Layer 12 of a small transformer language model trained on English Wikipedia (16 layers, counted from 0, width 64). Numbers have three digits each and are written without spaces.
A neuron adds its activation times its output weights to the MLP's output. To switch it off is to set its activation to zero at one token and run the rest of the model.
A neuron's activation on a vector x is SiLU(gate . x) times (in . x), where the dot is the dot product.

Input weights of the MLP neurons that the questions are about. A number n stands for (n - 500) times 0.0014.
n37 gate: 609379624485523549335653520448602461465512430402632482312412523518427642462527587611444541559620597491376386437412689701563645480494509566467565423635566479611623584442494707529592423620572281
n85 gate: 467584553649733404484392370511563477370415417616420453377563621615545337519508467508572508600423467387472463598434622383530495570517494497520639291325444583538513643569517594423481586585337486
n89 gate: 565467329479640503540594357604456507487552490500412314341588281517529360541421419546397319657541452517479566466493599561603426378709343763327428823527614629564424365483500637378593459673621409
n97 gate: 542343452534503560580486475578314716586448497443590643557562327466535568409588550503571506608492500566405445671497404628675715497619474616477353486489331531539583480587449356486478666598440506
n114 gate: 662497603682520500549568380592601334510503668465365497691414645635465510390660422436460268337658619620510449413454330448445696564477523481634430446668611262602513625661393487395526457652483418
n156 gate: 456473585453562519430505395622422438444615484471423617547530521617461473494442443608517370588413495449410479497446437367511275356395525479511622467553355519416425363500478343603484843593581438
n181 gate: 441448325591546434649424412629341582379399515426355555378599681651443425519456439372369479469272494412652560444466444806569402386444466606447668431587481438515409550426396599439594528617453580
n190 gate: 683354437410384404423515510655515532480543591522377456532529518456560620261387497543392510621466529607596412521503560601632614485492581433524578460528513557383533583713405474583410516383431513
n197 gate: 519485515503373617651473572466494538615406583600663491500325557635317599447472673553497406475475405584500491609359522369494415248398444301344679403506394565561476462463606525579276472402331436
n212 gate: 490469443650428576498481512529488653426487463462439390475424572380660569579318444469594454609390549541500559555481586391469680416584572591527472309478400424378526545456512488483486613449423634
n251 gate: 395347457516485533419346419406503720491484518424494381372528464350577713731599533616531297664534362419566455351506639594419457371435401536584515472515519472540617581485335401506485651325325544
n252 gate: 430569335375333560626563509581673554423416538506576398565477511354590465429488454548447514482343459457719455518445591506435552378344435460390418328517289439599437506701343512459443450588327663
n285 gate: 317567711589530578436451283398259231541461473566348288473614641504408626351366677614427251446272382459480123396553504655541436578512604478446459376388450523667455562618419335636597431412570559
n288 gate: 639612407536703472566388444415648533612424433439447366442521576117606600425704690586568521457585564584387400399511324729358708393554504720496548460493388532581469627737630529624402479500377364
n291 gate: 248667552565374326492303354525984326588452526643534602357483666708312355616513643656509458414428398630614455401386376606517795442672414600595438491425504470521583696403249491445550205598296694
n300 gate: 321347634474404525676586621577542490730420734372578244282536471400572520631562432503487339592536565679420538682422503390275436538572411420411513418405480503578481633494477402397474565409520635
n37 in: 485511421663388582726543477665365497514452442567468410601430557436500456479562503545406463288544585592515562595520659569412327662303512377426435414472455687532469586613538295523612567485372587
n85 in: 500492631585569237561393607485605364538375497565445570439521573679340492416461382513557580571516518459569520555557508588654595495683552469606432516371466451441459519575508557412628510544593414
n89 in: 547518522494457590497537445555653478276370534580417472679555476432530388565400359431537408531503488530449548283605512613446374277319400676355509632627469670383497721632415646371385478540513446
n97 in: 582585577480563490561468539318620604568589389412535515367547437428693632478405429421470600660636569473475423598537475517565647362343420515618505490493419500485519594483528478441519440559571454
n114 in: 652364513634555458549581561320647608355345549601467451684365606746570477682646572405387402527638467649398612470566463412436493494261580429527478457526540450608506722507477579294312414375446606
n156 in: 666402466433520436528548500410548529553721656745486446407588542455418594466549444599520694532551275458485420477401692444439441536560560321474594333525468588537447683506590483466550460585384465
n181 in: 456652560369604518538698432551678413424376461382611574398515530487448404497430592490632508341554518432508362364438482510432464465438453594547428602636574438639603434515563573574614503497458415
n190 in: 459463459522543474375441468532771464463306516539408470486543569454440516511549438568402278563600576410453563470300587446439556598566648386508497495542608560465442528643464252535356576443456461
n197 in: 552492516569310672460468511363384503545433511687467627423587577476372593410560548440557476434622440433525482605486582578468403442330336423481397384617569448589564531481566557557404323549497289
n212 in: 417554560474543504600586581598375363335580484617452438519551511475527558509481589527449498463636362484422408463605565555596370448535449432367496330511484475422529486578594391404597445500446469
n251 in: 662670475478676364497411470448492407411559382529500361486421516612442470633646495590611497436574442578517396299456406500481443578511539527430566522444693360380473573464589414587392569374674602
n252 in: 648473503447376481511354419486451794530534574471456527442380500495474734561450343455481443478530426476528439461538541573492622631533472554339553339465299393486428637516461561500616462434578305
n285 in: 510421533576436362519452554516526450449474606695293751552497443490587601282513545550380471604432380411337657310442487430601490607559451741677428425532493484587547358709513360458522416461569771
n288 in: 622355513529560403459557484462459622617306420595625411464385466334590432561652433599468306448484526462398316767433251599459468581516435364608537467453510500513707618363581713522509342378638503
n291 in: 446675395431274628633517510470583600612307349474615638473406638691390385547527510588415530775678476533680493452373405640510881480476629500569634473536449476493470510430517642426579510530452608
n300 in: 655727653358464404479603494500460582515576386535448497604509705531527419429500454509394595730500574285668341440675662610705472524491550585613473556563516454546491509583538457635546720367415478

Output weights of the MLP neurons that the questions are about. A number n stands for (n - 500) times 0.00045.
n37: 477653448333371576401057520404580332601681624361415446618524671637416457495755514374355384509393203422544360561651585302472334489284504323279561361543723295618517417377430572549583506528578553
n85: 648759353374467587345686778437348514407430354452353530577622564310476599445374585450609578439465510622383538511525431506573387360624345482353392434625685452508612463392327684548409762640650663
n89: 454421663509532587698502256543511169639650530434359737255594643758652376530674425496473453461413542341599413544527352226477558344610592472603480730327537504643457546259468385541438307420427468
n97: 461367418549602524412538755446527464622516364415420403401505605459567435469362126521461631408284482619616707453470517315474422544480363440656575377400508628377506501424579444539634481516509696
n114: 325517709533158482480104386667560536541579426414408667570545467502328574535386545504538707724430592469418577569377541647447424480535364428610715361381509399264481220540670321774734700516574603
n156: 280632561454424536371380420494528459537386537736516603549456717546574617427449500621514559427644557475410574465520458542733388608505685657546507446729218542386518453545486435389493458694376647
n181: 429743389591769378570481056492649333537439749479493555616560541538506508387461512400443483542457497540340652478472448407662780373774700512460738493474534440571564554483531468568456484364682612
n190: 436363328670436324454492698624386735641373270636565535486390519470582539413487464646591531585490393461399413649628395571657355427701292433584596625314516319668572432607405496488705424566382444
n197: 453541440607596339792566857496562612644455313507483613750412562414516471495618462561474447349418421662458479664749451575345605538614583414347215405417637700417436464554623537418562599600494576
n212: 369624435388758647809568628299516524576527418590496651530569576389634529486409569612461499334521614376502525566372470441490553345542565524439521469488707640401750461424628468397450618559510339
n251: 549748671431741523857268611501401304502628417451552545684427550599449705602679652508482503359548582495272479460702333585436578441493486726707755346579592413390707489660689395643405555420700434
n252: 701346548451551750370319388448485406648456400544228523210470501635558530473625441372526438452406513452318570644304556284540384388495720421500524484550362383283495634652668477643594431353316517
n285: 469481613385488616385432223458384486537597127421634703292528812530382640282684504671501229271433565580661352644590556556400512401645673426643472542614503550628335498647475180387387137392673650
n288: 297542584436355411579414631379542445788334397474512679294491624734673438472429560496386449711413245341516547527247620420555459602535446519431469749595710248668507307405444506625624550638404671
n291: 551405544266776529975467603504377547257644455407536241333401537729445342556496582465553533287461453396532517370336803232456422253659519560240741504481229751481765623238749463438443543458457430
n300: 391336416506562402697366552433505568308558634408444415511521433392319449381466204899528613471612446448742612481561461449373548751278559586519470256483575331458379491695645504440474702682758537

Each question names a token from some text and the token that comes next. It shows the vector x that enters the MLP there. A number n stands for (n - 500) times 0.012.

Then comes g, the gradient of the next token's log-probability with respect to the MLP's output, scaled to length 1. A neuron's effect is roughly proportional to its activation times (output weights . g). A number n stands for (n - 500) times 0.00099.

"ing", then " s"
x: 525556614286602612251610547766564638565319482542716683642493552445647677429475425518507588351508755444445587502609483537536474460532650546503517517537420264504463505514452574440598559593494545
g: 406661511664500597257480423510361747459467544338509411442750471633440382469427592154536569502395457579649557459556575443256419862449535440491756433446683339556409459347480624532392290417481394
Which neuron, switched off, lowers the next token's probability most? n156

" A", then "lex"
x: 501284598598423572379360763633330548609355546509629669424574537529554477474438616500485598575598531506524581418506564515554350483440513438486262459611392457523414617371396618491632510339374530
g: 479466576466204366601435309269296557545632636302657553383519710497479416436455540708414321661578370485563556428383663375419447608429697723482375461268556434536368494528212498498405412472466248
Which neuron, switched off, lowers the next token's probability most? n251

" a", then "ut"
x: 417321410554398513258422429528450674639422493394450477363616578382606451521399484351594491393341481468596705427546563540493291559505479512493407569572411478581528560368336643401669551440256612
g: 681213611169563424676440531440415417663672375330511392520510686443368539517461343571660623281531407509411457506550539445573681492742364328469399237564447472644393615590286535603600370576337504
Which neuron, switched off, lowers the next token's probability most? n212

"C", then "==="
x: 524553597393498509299666543681337516420369506627621509536552454634580430414592528436647770410440600464529706474541445483681425758493619308476509425556436460456371683633573500443559616533366414
g: 123507546563621651563517388670614681320463761532478619635429270564756538576545364749423400312590496398296502566510554369433646630470597419330463405635521495467445386682487613541690453335487420
Which neuron, switched off, raises the next token's probability most? n85

"ph", then "in"
x: 481606447445539435251638637648548428523533378574674579501481656647608459499451451457660551586485445353507617341423510472566427717608707433426388518706617495422381458380576375464649560307507439
g: 379485454586463582605574514507687320625640620654439319490551443671738495403450401672463706648211475337600558287612675467477649306527454395774529585488620393628464413442562389672314280471604632
Which two neurons, each switched off alone, lower its probability most, in order? n89, n97

"g", then "or"
x: 428564554578557586427662536793521455462579594438515488654648691369528359447583328490495579458315597509517584457631376418613603787547360510286505538773596471590555631463482332689425464505516596
g: 564525396517470466584711504407600462539380552398581450472506453549492600295531689629396467399396310450539307819463412593543608490508522258458725270333407429503569744699195421755569339402651468
Which neuron, switched off, lowers the next token's probability most? n114

"o", then "on"
x: 547626332298536565251512653611409585710550543464662519393535558614579400467458516491633560352962520520532552375284475478579410513446557486543380529550520512452366570388595550462518535446424412
g: 599380558407510485585769648607438681514584532550341348497474545655686556325472364511596485420586434535601564512655941307630591431385511390205512508456525534429322573294418388681401268407486577
Which neuron, switched off, lowers the next token's probability most? n251

" h", then "os"
x: 578335562433425511440428544635502722513504555509436469496544580502864635475574570378679655381529555475583380534535557607538497603540611365248381544600551535489457387652450312430532484207365415
g: 633639506268660452537398463376447619635419617548598658564246505782305483729206402647298327358445522645543442407532452521449658622528588454530362457562412443303351654727637353443405481502444593
Which neuron, switched off, raises the next token's probability most? n190

"l", then "iver"
x: 408435532433521405434449709549447500756455494641437504321502540498578566394377487507472557585479734530493440501659341389559539653511447238390438390775411324438377481398496521495416411745573643
g: 599595611552365195761522385170489382510356384637163587349482427528619347466506565605580392576336545439343315592360499389446458402554302519559668511424388390486501487466268556626544527674677494
Which two neurons, each switched off alone, lower its probability most, in order? n89, n300

" an", then "other"
x: 542502395668688396335341462591377778516406488516438531423367607481480424556571465336607454557510697583593582511622523622376401610490508574491404479587484510572522461486598473452537483063383686
g: 576472619535748499744352616551645486413379734328223376413382471583607592355482296543587601616560377395321350540605633522285648499443486574551419335551661661355178421516584492318487468374514444
Which neuron, switched off, lowers the next token's probability most? n251

" D", then "E"
x: 535332477451448592421360664547333408512376584509490420633520465332520457371515557498530611180528545434552481370501575396623340523428396288456503677542440587365413609418443447676523608447547815
g: 702414626518361631715437581454456402455518384494527591380457168646319450694611631444237611481427501394553507712345608469470765485402310598563675286379421517569633544567363662495613526462245578
Which neuron, switched off, lowers the next token's probability most? n291

"1", then " |"
x: 522358543413485437293351335426524563650458511527405474587537555397633514498420627450516651472638550352510689503583541520503440664426445404495430537596396605434385487499582465435572807519688459
g: 339504601578432499421591663550526484551264436418553689583276483483678453310442261682487175327628684528460626367465349366695370203403584334402485512700518389471697642475482550465520550433616533
Which neuron, switched off, lowers the next token's probability most? n156

" as", then " a"
x: 487487439490398583338467272522489763451339378757458591492530535535435376618466483316656460672579568394585557511604571384574350557534509502477393629608390520466470517399479394502572349480440396
g: 348381341543473508576509426601451472442629360443386544350640447747619613454761460642744639656295468443560482365786654570451374360514417394755499729417659311468616536615748501549495544385425398
Which neuron, switched off, lowers the next token's probability most? n89

"N", then " L"
x: 567514621373602521338508675503351487513488547549632487501481574488385385351429459422654614471629574467481524603553527554636271333428497389477583509829276437378377567534699487378453604461489581
g: 225535473408579316425457562448461603692419446580523579518475694433726661430491591361631678492564414314518704396744324352460605692422572310416253591396439563504357431485559297669428629747445641
Which two neurons, each switched off alone, lower its probability most, in order? n197, n156

"ating", then " the"
x: 460585401480476458334502368479571636411262470479642819462616626364470392417513535249648546340538638543412558577610553587536442624467568621554372475575412355481523443515430550445597437514420472
g: 375645520366357459482300418389583599410571523698445324342461409473528609606376598503485367526537705297490304511329643339586625254462524586421709508641273551547537490338391498498295181552543233
Which neuron, switched off, lowers the next token's probability most? n181

"1", then "-"
x: 539391573424462416310387317388503591636455494513368519632552540408637474479450611445514645479622559366502636490583535529495412653392417398525417595592354628441396495485574477448580792515660424
g: 425377526482448366534499577671658479602304574493419367503538491551616456434425598269341686371636491701378456618594572448672395703556853501390599651778546542425583553240500640254536542334327556
Which neuron, switched off, lowers the next token's probability most? n300

"\n\n", then "On"
x: 513497466258458527431420290447571677478372557479540459477429378611607426545576491342504682421369452451586442602377570365389569533488687349529506405560305471486463560508425631595705495423315570
g: 481442668379268358557638392719519370402407612302483554600460347597513441418671860498345299670522458482450539509627638432526705341609477521560429326565370446752369488656458469364290366701503538
Which neuron, switched off, lowers the next token's probability most? n212

"af", then "e"
x: 418534515548853599466283727756518454526552452437573586483580607578436397404395481457470609577477535482474492394494452432517362454602728337363359655658565614330589411451432532403429453415575596
g: 562481625311686293547527455535353495475597397574645644606601444549639450543546343326656666331517735586503655482784650336522139498356614639504392530529572592477433561433763270411582431600573571
Which neuron, switched off, lowers the next token's probability most? n197

"er", then " C"
x: 375667527452407491352471419521547618500397461520499626730502451367552515361415625286647530416706545370476574474438517538617402620473600386513325450876526411473468493521561621401694456607494542
g: 598665459353641495532419457406269456450528813502580467316491446665400320579417725488365431721404463532609503506450641337646531352863615520429592610728252633511536359429583436580415443446304463
Which neuron, switched off, lowers the next token's probability most? n197

"-", then "f"
x: 665369581705627506331642439636374482666597608603518447656571571421463512465555436301677760463409416470455602358484560427424348693342466452344343445570443481515499454377640442504515481529527571
g: 312557633509316447513662449541505630543429498667505364332587447364505514421462525601376703302555489909355468323465619369491484456552485585849569746758377544597511639448572511513508342641318488
Which neuron, switched off, lowers the next token's probability most? n37

"ital", then " A"
x: 377726531404636347210459595655528530585377547666599575427518623343488438518480460419582532398471517429341358396582475405455424561643661445600520399605634553327418542458487567404581581523544537
g: 698648519247387435503544479569483425278541478614736400485227493555526463612372653444641440695431462663291579632615261341626426520510472401525522638429206351523554602318501631329586719498435650
Which neuron, switched off, lowers the next token's probability most? n85

"A", then " R"
x: 533440635377517546318534737643317482462445478598661559554599494493672557310509553560566554507585556458579580459478459490572219490464588534383530498678374403512457631506605641500540697427397524
g: 457604455198647318569685511504575435346595533423438344487412615568381356422548466228361342611457409672421658649531549600500408593695644692441385820480312472414348514222430518417574445464505693
Which neuron, switched off, lowers the next token's probability most? n190

"C", then " N"
x: 525570608349490480261605630575352493446396449606684528580533500597611512443552528436605708421506563463553717447569499531736467656532624380505551444584395478513325637614615505399527667539375384
g: 426687483530557459435343724398594386408528389454623403347329456485485279522463500340558306827532576465397398505475471516468308431641434745436537592410339476399716620338321630319499717448500817
Which neuron, switched off, lowers the next token's probability most? n85

" v", then "ol"
x: 574558439345450483597432566563485489539337512502446611523616605408704402413547477313591596621499576398536574491633476418412423606461601424174343474426574523428394433613383337317571420179367511
g: 284435625555465385522520682529662550463509484556612587440539307562588758780521602437546516462731501282585578697616542713611595476402637337483540695336564540415452523502496292798349379467238366
Which neuron, switched off, lowers the next token's probability most? n190

"|", then " "
x: 524538557395376592273409376445513588446439520590585465450425408537651531478559455303562420547325457377563384536434499439465567576443602356557333475399226451452448599396479620498666493405306578
g: 311249433513693685607473456570489542640237602621308496525514428488374613582543338519794400184452406321686474557567387597584546737291675548473560436473451456399199597464607413564410477505533481
Which neuron, switched off, lowers the next token's probability most? n252

" of", then " T"
x: 407540460409387499247372301461523694489448473608489476352477486510576394554528510287637422520383509409521366482389458357383550496370640416456433464485271492471468574522483601580658407492447489
g: 692566614454242528489380667517393379494594607458778385554298353422364456349243416414490488721461336449455539353438512659626445402676553518317412512563439508458657620400523745343605846454449541
Which neuron, switched off, lowers the next token's probability most? n285

"p", then "ital"
x: 466497656359528354458494560572397472667512592498447451417549643495546586597383581528566480503516539363516491611722633479551371635520622317289288506451520571311244403390495402229585482797548454
g: 612475369610320356720571293452463578398656705350468308380571338506531655574597616613583378588592278440486346785530453578446487431429466738454638280361400704504561258472334498494521486661348387
Which neuron, switched off, lowers the next token's probability most? n285

" the", then " char"
x: 527542455503380549207413338559494760488475389475570476431544520541609343500521493233600394533306540423589472545445501456437424560511590430549423420437361497429523551460466602563642505364349589
g: 388599312707251528485448418456542626584638692494536328626537628575454716524617744477345654388448606720497391541447567617363315564459612484728653514342711466612404708558388617296539328411585618
Which neuron, switched off, raises the next token's probability most? n252

" r", then "ound"
x: 628492658516315446549285571565429513492470515540271526476528503397677494295382415285646615436700500361476373399418400368489517550519428248423331595464604346565541471438473314464597498297491416
g: 260417534632405464683650589418484670359372507634342565584416398586483430299333337720546547652657595516730553287614789480476561645430524475532265457309495652476554549428461597680495774442533355
Which neuron, switched off, lowers the next token's probability most? n252

"13", then ","
x: 521534506321529548338542323618375603562440440596538633474740453391598459397523424379598605603730477362502576580467472574541234576427684473415505424668483666435555585625635470316641536533447529
g: 441439597419594509490240334391558641437652794625661561710515401405480555336486443648525573583604425636384359533421704336492506621602564419429556677524552492342435318562791368646542471365537136
Which neuron, switched off, lowers the next token's probability most? n85

"y", then " B"
x: 536514551542518302287700567688539567609477572491744467539623497552543438507533338376592605555593450641376719402709435392563385558459524426468504479784443493372451436335548481353642586582444711
g: 498776497407536541206473580345499550588386463563455436428430515500771357559324599379765325489701651377345481467295581597724239330506518534461410523475317389523449542430302623451555755400468441
Which neuron, switched off, raises the next token's probability most? n197

"un", then " H"
x: 491590589430710361443501672593520571721562471520559687373569683524462484584448416533448652442558435394420423292626382532381579620441741347550377449569448485536499253280607572373577495467586532
g: 423689433265329539245548650575526575554349465542596267403290391349419410533442549218628271554654566463464581577227417514633240240502649548500620546604373441399477499481588662407440571381468420
Which neuron, switched off, raises the next token's probability most? n89

" P", then "ok"
x: 650327403493555506593374747582450553497419502455441585515514587449539362476416562383507542427462520444585521387328429348556265734344492295386410508462454493375246495465464546526581387448531541
g: 228594555368567382403309602546435556671539520691476661426467429424432620744488492497635213473410441307733579465510505677280358389473291609345633476441294555396533581540641587455672471674472255
Which neuron, switched off, lowers the next token's probability most? n181

" Ph", then "ar"
x: 557337371495493620477494666631556580526457563473554544569508612556520422661539536455691745604505463347449512405617589601505266670393558377567312524596668439355381681652519482561534487291414404
g: 648444382472440455597389643556519616455530425320572313396599687490533728461459262490652512606321530607694412462420214490565708685502525535308620421534496284308568500252702624254504610349482588
Which neuron, switched off, lowers the next token's probability most? n97

"C", then " Jun"
x: 485513590359509462278625612562341506503388463561620512577484532570571479397522499464669701416512579407592726478576513475762456671520602358524536520587383505489379688675616437401547697596439429
g: 732650410421480529404436589411570422386494578412682524464514388467479290525406576401434279772357419621297443387408640702505362589457516552526388547596385253534755265350429805388310536574411607
Which neuron, switched off, lowers the next token's probability most? n85

"ac", then "ing"
x: 427621532329529318509524659650341612498597457562411570517413523503513573482473729415668643471499475524617697553715616401611430611619542277716329581413490570585354554594504462443506522489439753
g: 361650557356423529591584477513777529558465735390282311599352364310467380517600396491758551346497686456527589549685435533604609477498464659670433549536799498573536787577356557485328300381622536
Which neuron, switched off, raises the next token's probability most? n288

"anc", then "el"
x: 571575573322615368481519599683532568672481486557413368590571697655494577373681299505561642468595537590633651590640541476634405542429545370405525780402646627348529529590463453431521439490445828
g: 460682621401503403405627563529211390612574347391352463352615488562627688465603541390510500414559552413365609569322713530331300605356436655369518472428427974347546511553626341588493518613521335
Which neuron, switched off, raises the next token's probability most? n300

" other", then "s"
x: 476530612546340356311377424595494620490149548446503508532555603425559371417358477238629571601282536568414521434539459448574308594344525477488408534409496576401561637487572529488570373379428606
g: 410470525386470491661532627499285546493667397682659466592397726404544643600252369608525714772255598491448472596699352440618599602319587427458377460534617606566590434477718377515694244368570583
Which neuron, switched off, raises the next token's probability most? n212

"op", then "ment"
x: 477525566555447654442526512513399595397662466542397582682660512393577328457454385359793498412476466586417678613484410320583488573532691531414326553549558610427327546410575422284574388731559263
g: 529598414478641583588604502549654509466535737329409359299566295535683400621384327422467468436566690432262681491416328500272381542679564411417379295528401513419769573564349515641481564510724236
Which neuron, switched off, raises the next token's probability most? n288

" with", then " F"
x: 387484486390432532273415268472524743534485467581502456444548555488611373414446506276580500529385575344619430493538607374471461463367575361510540562477289468479540522505538431520567349483458510
g: 598489687325396551496550600614432356426670676716641403585347436450482421448425619441438436679608554628273357498255377565732493349741310516557308485644252615549668564447433651649592662560402570
Which neuron, switched off, raises the next token's probability most? n85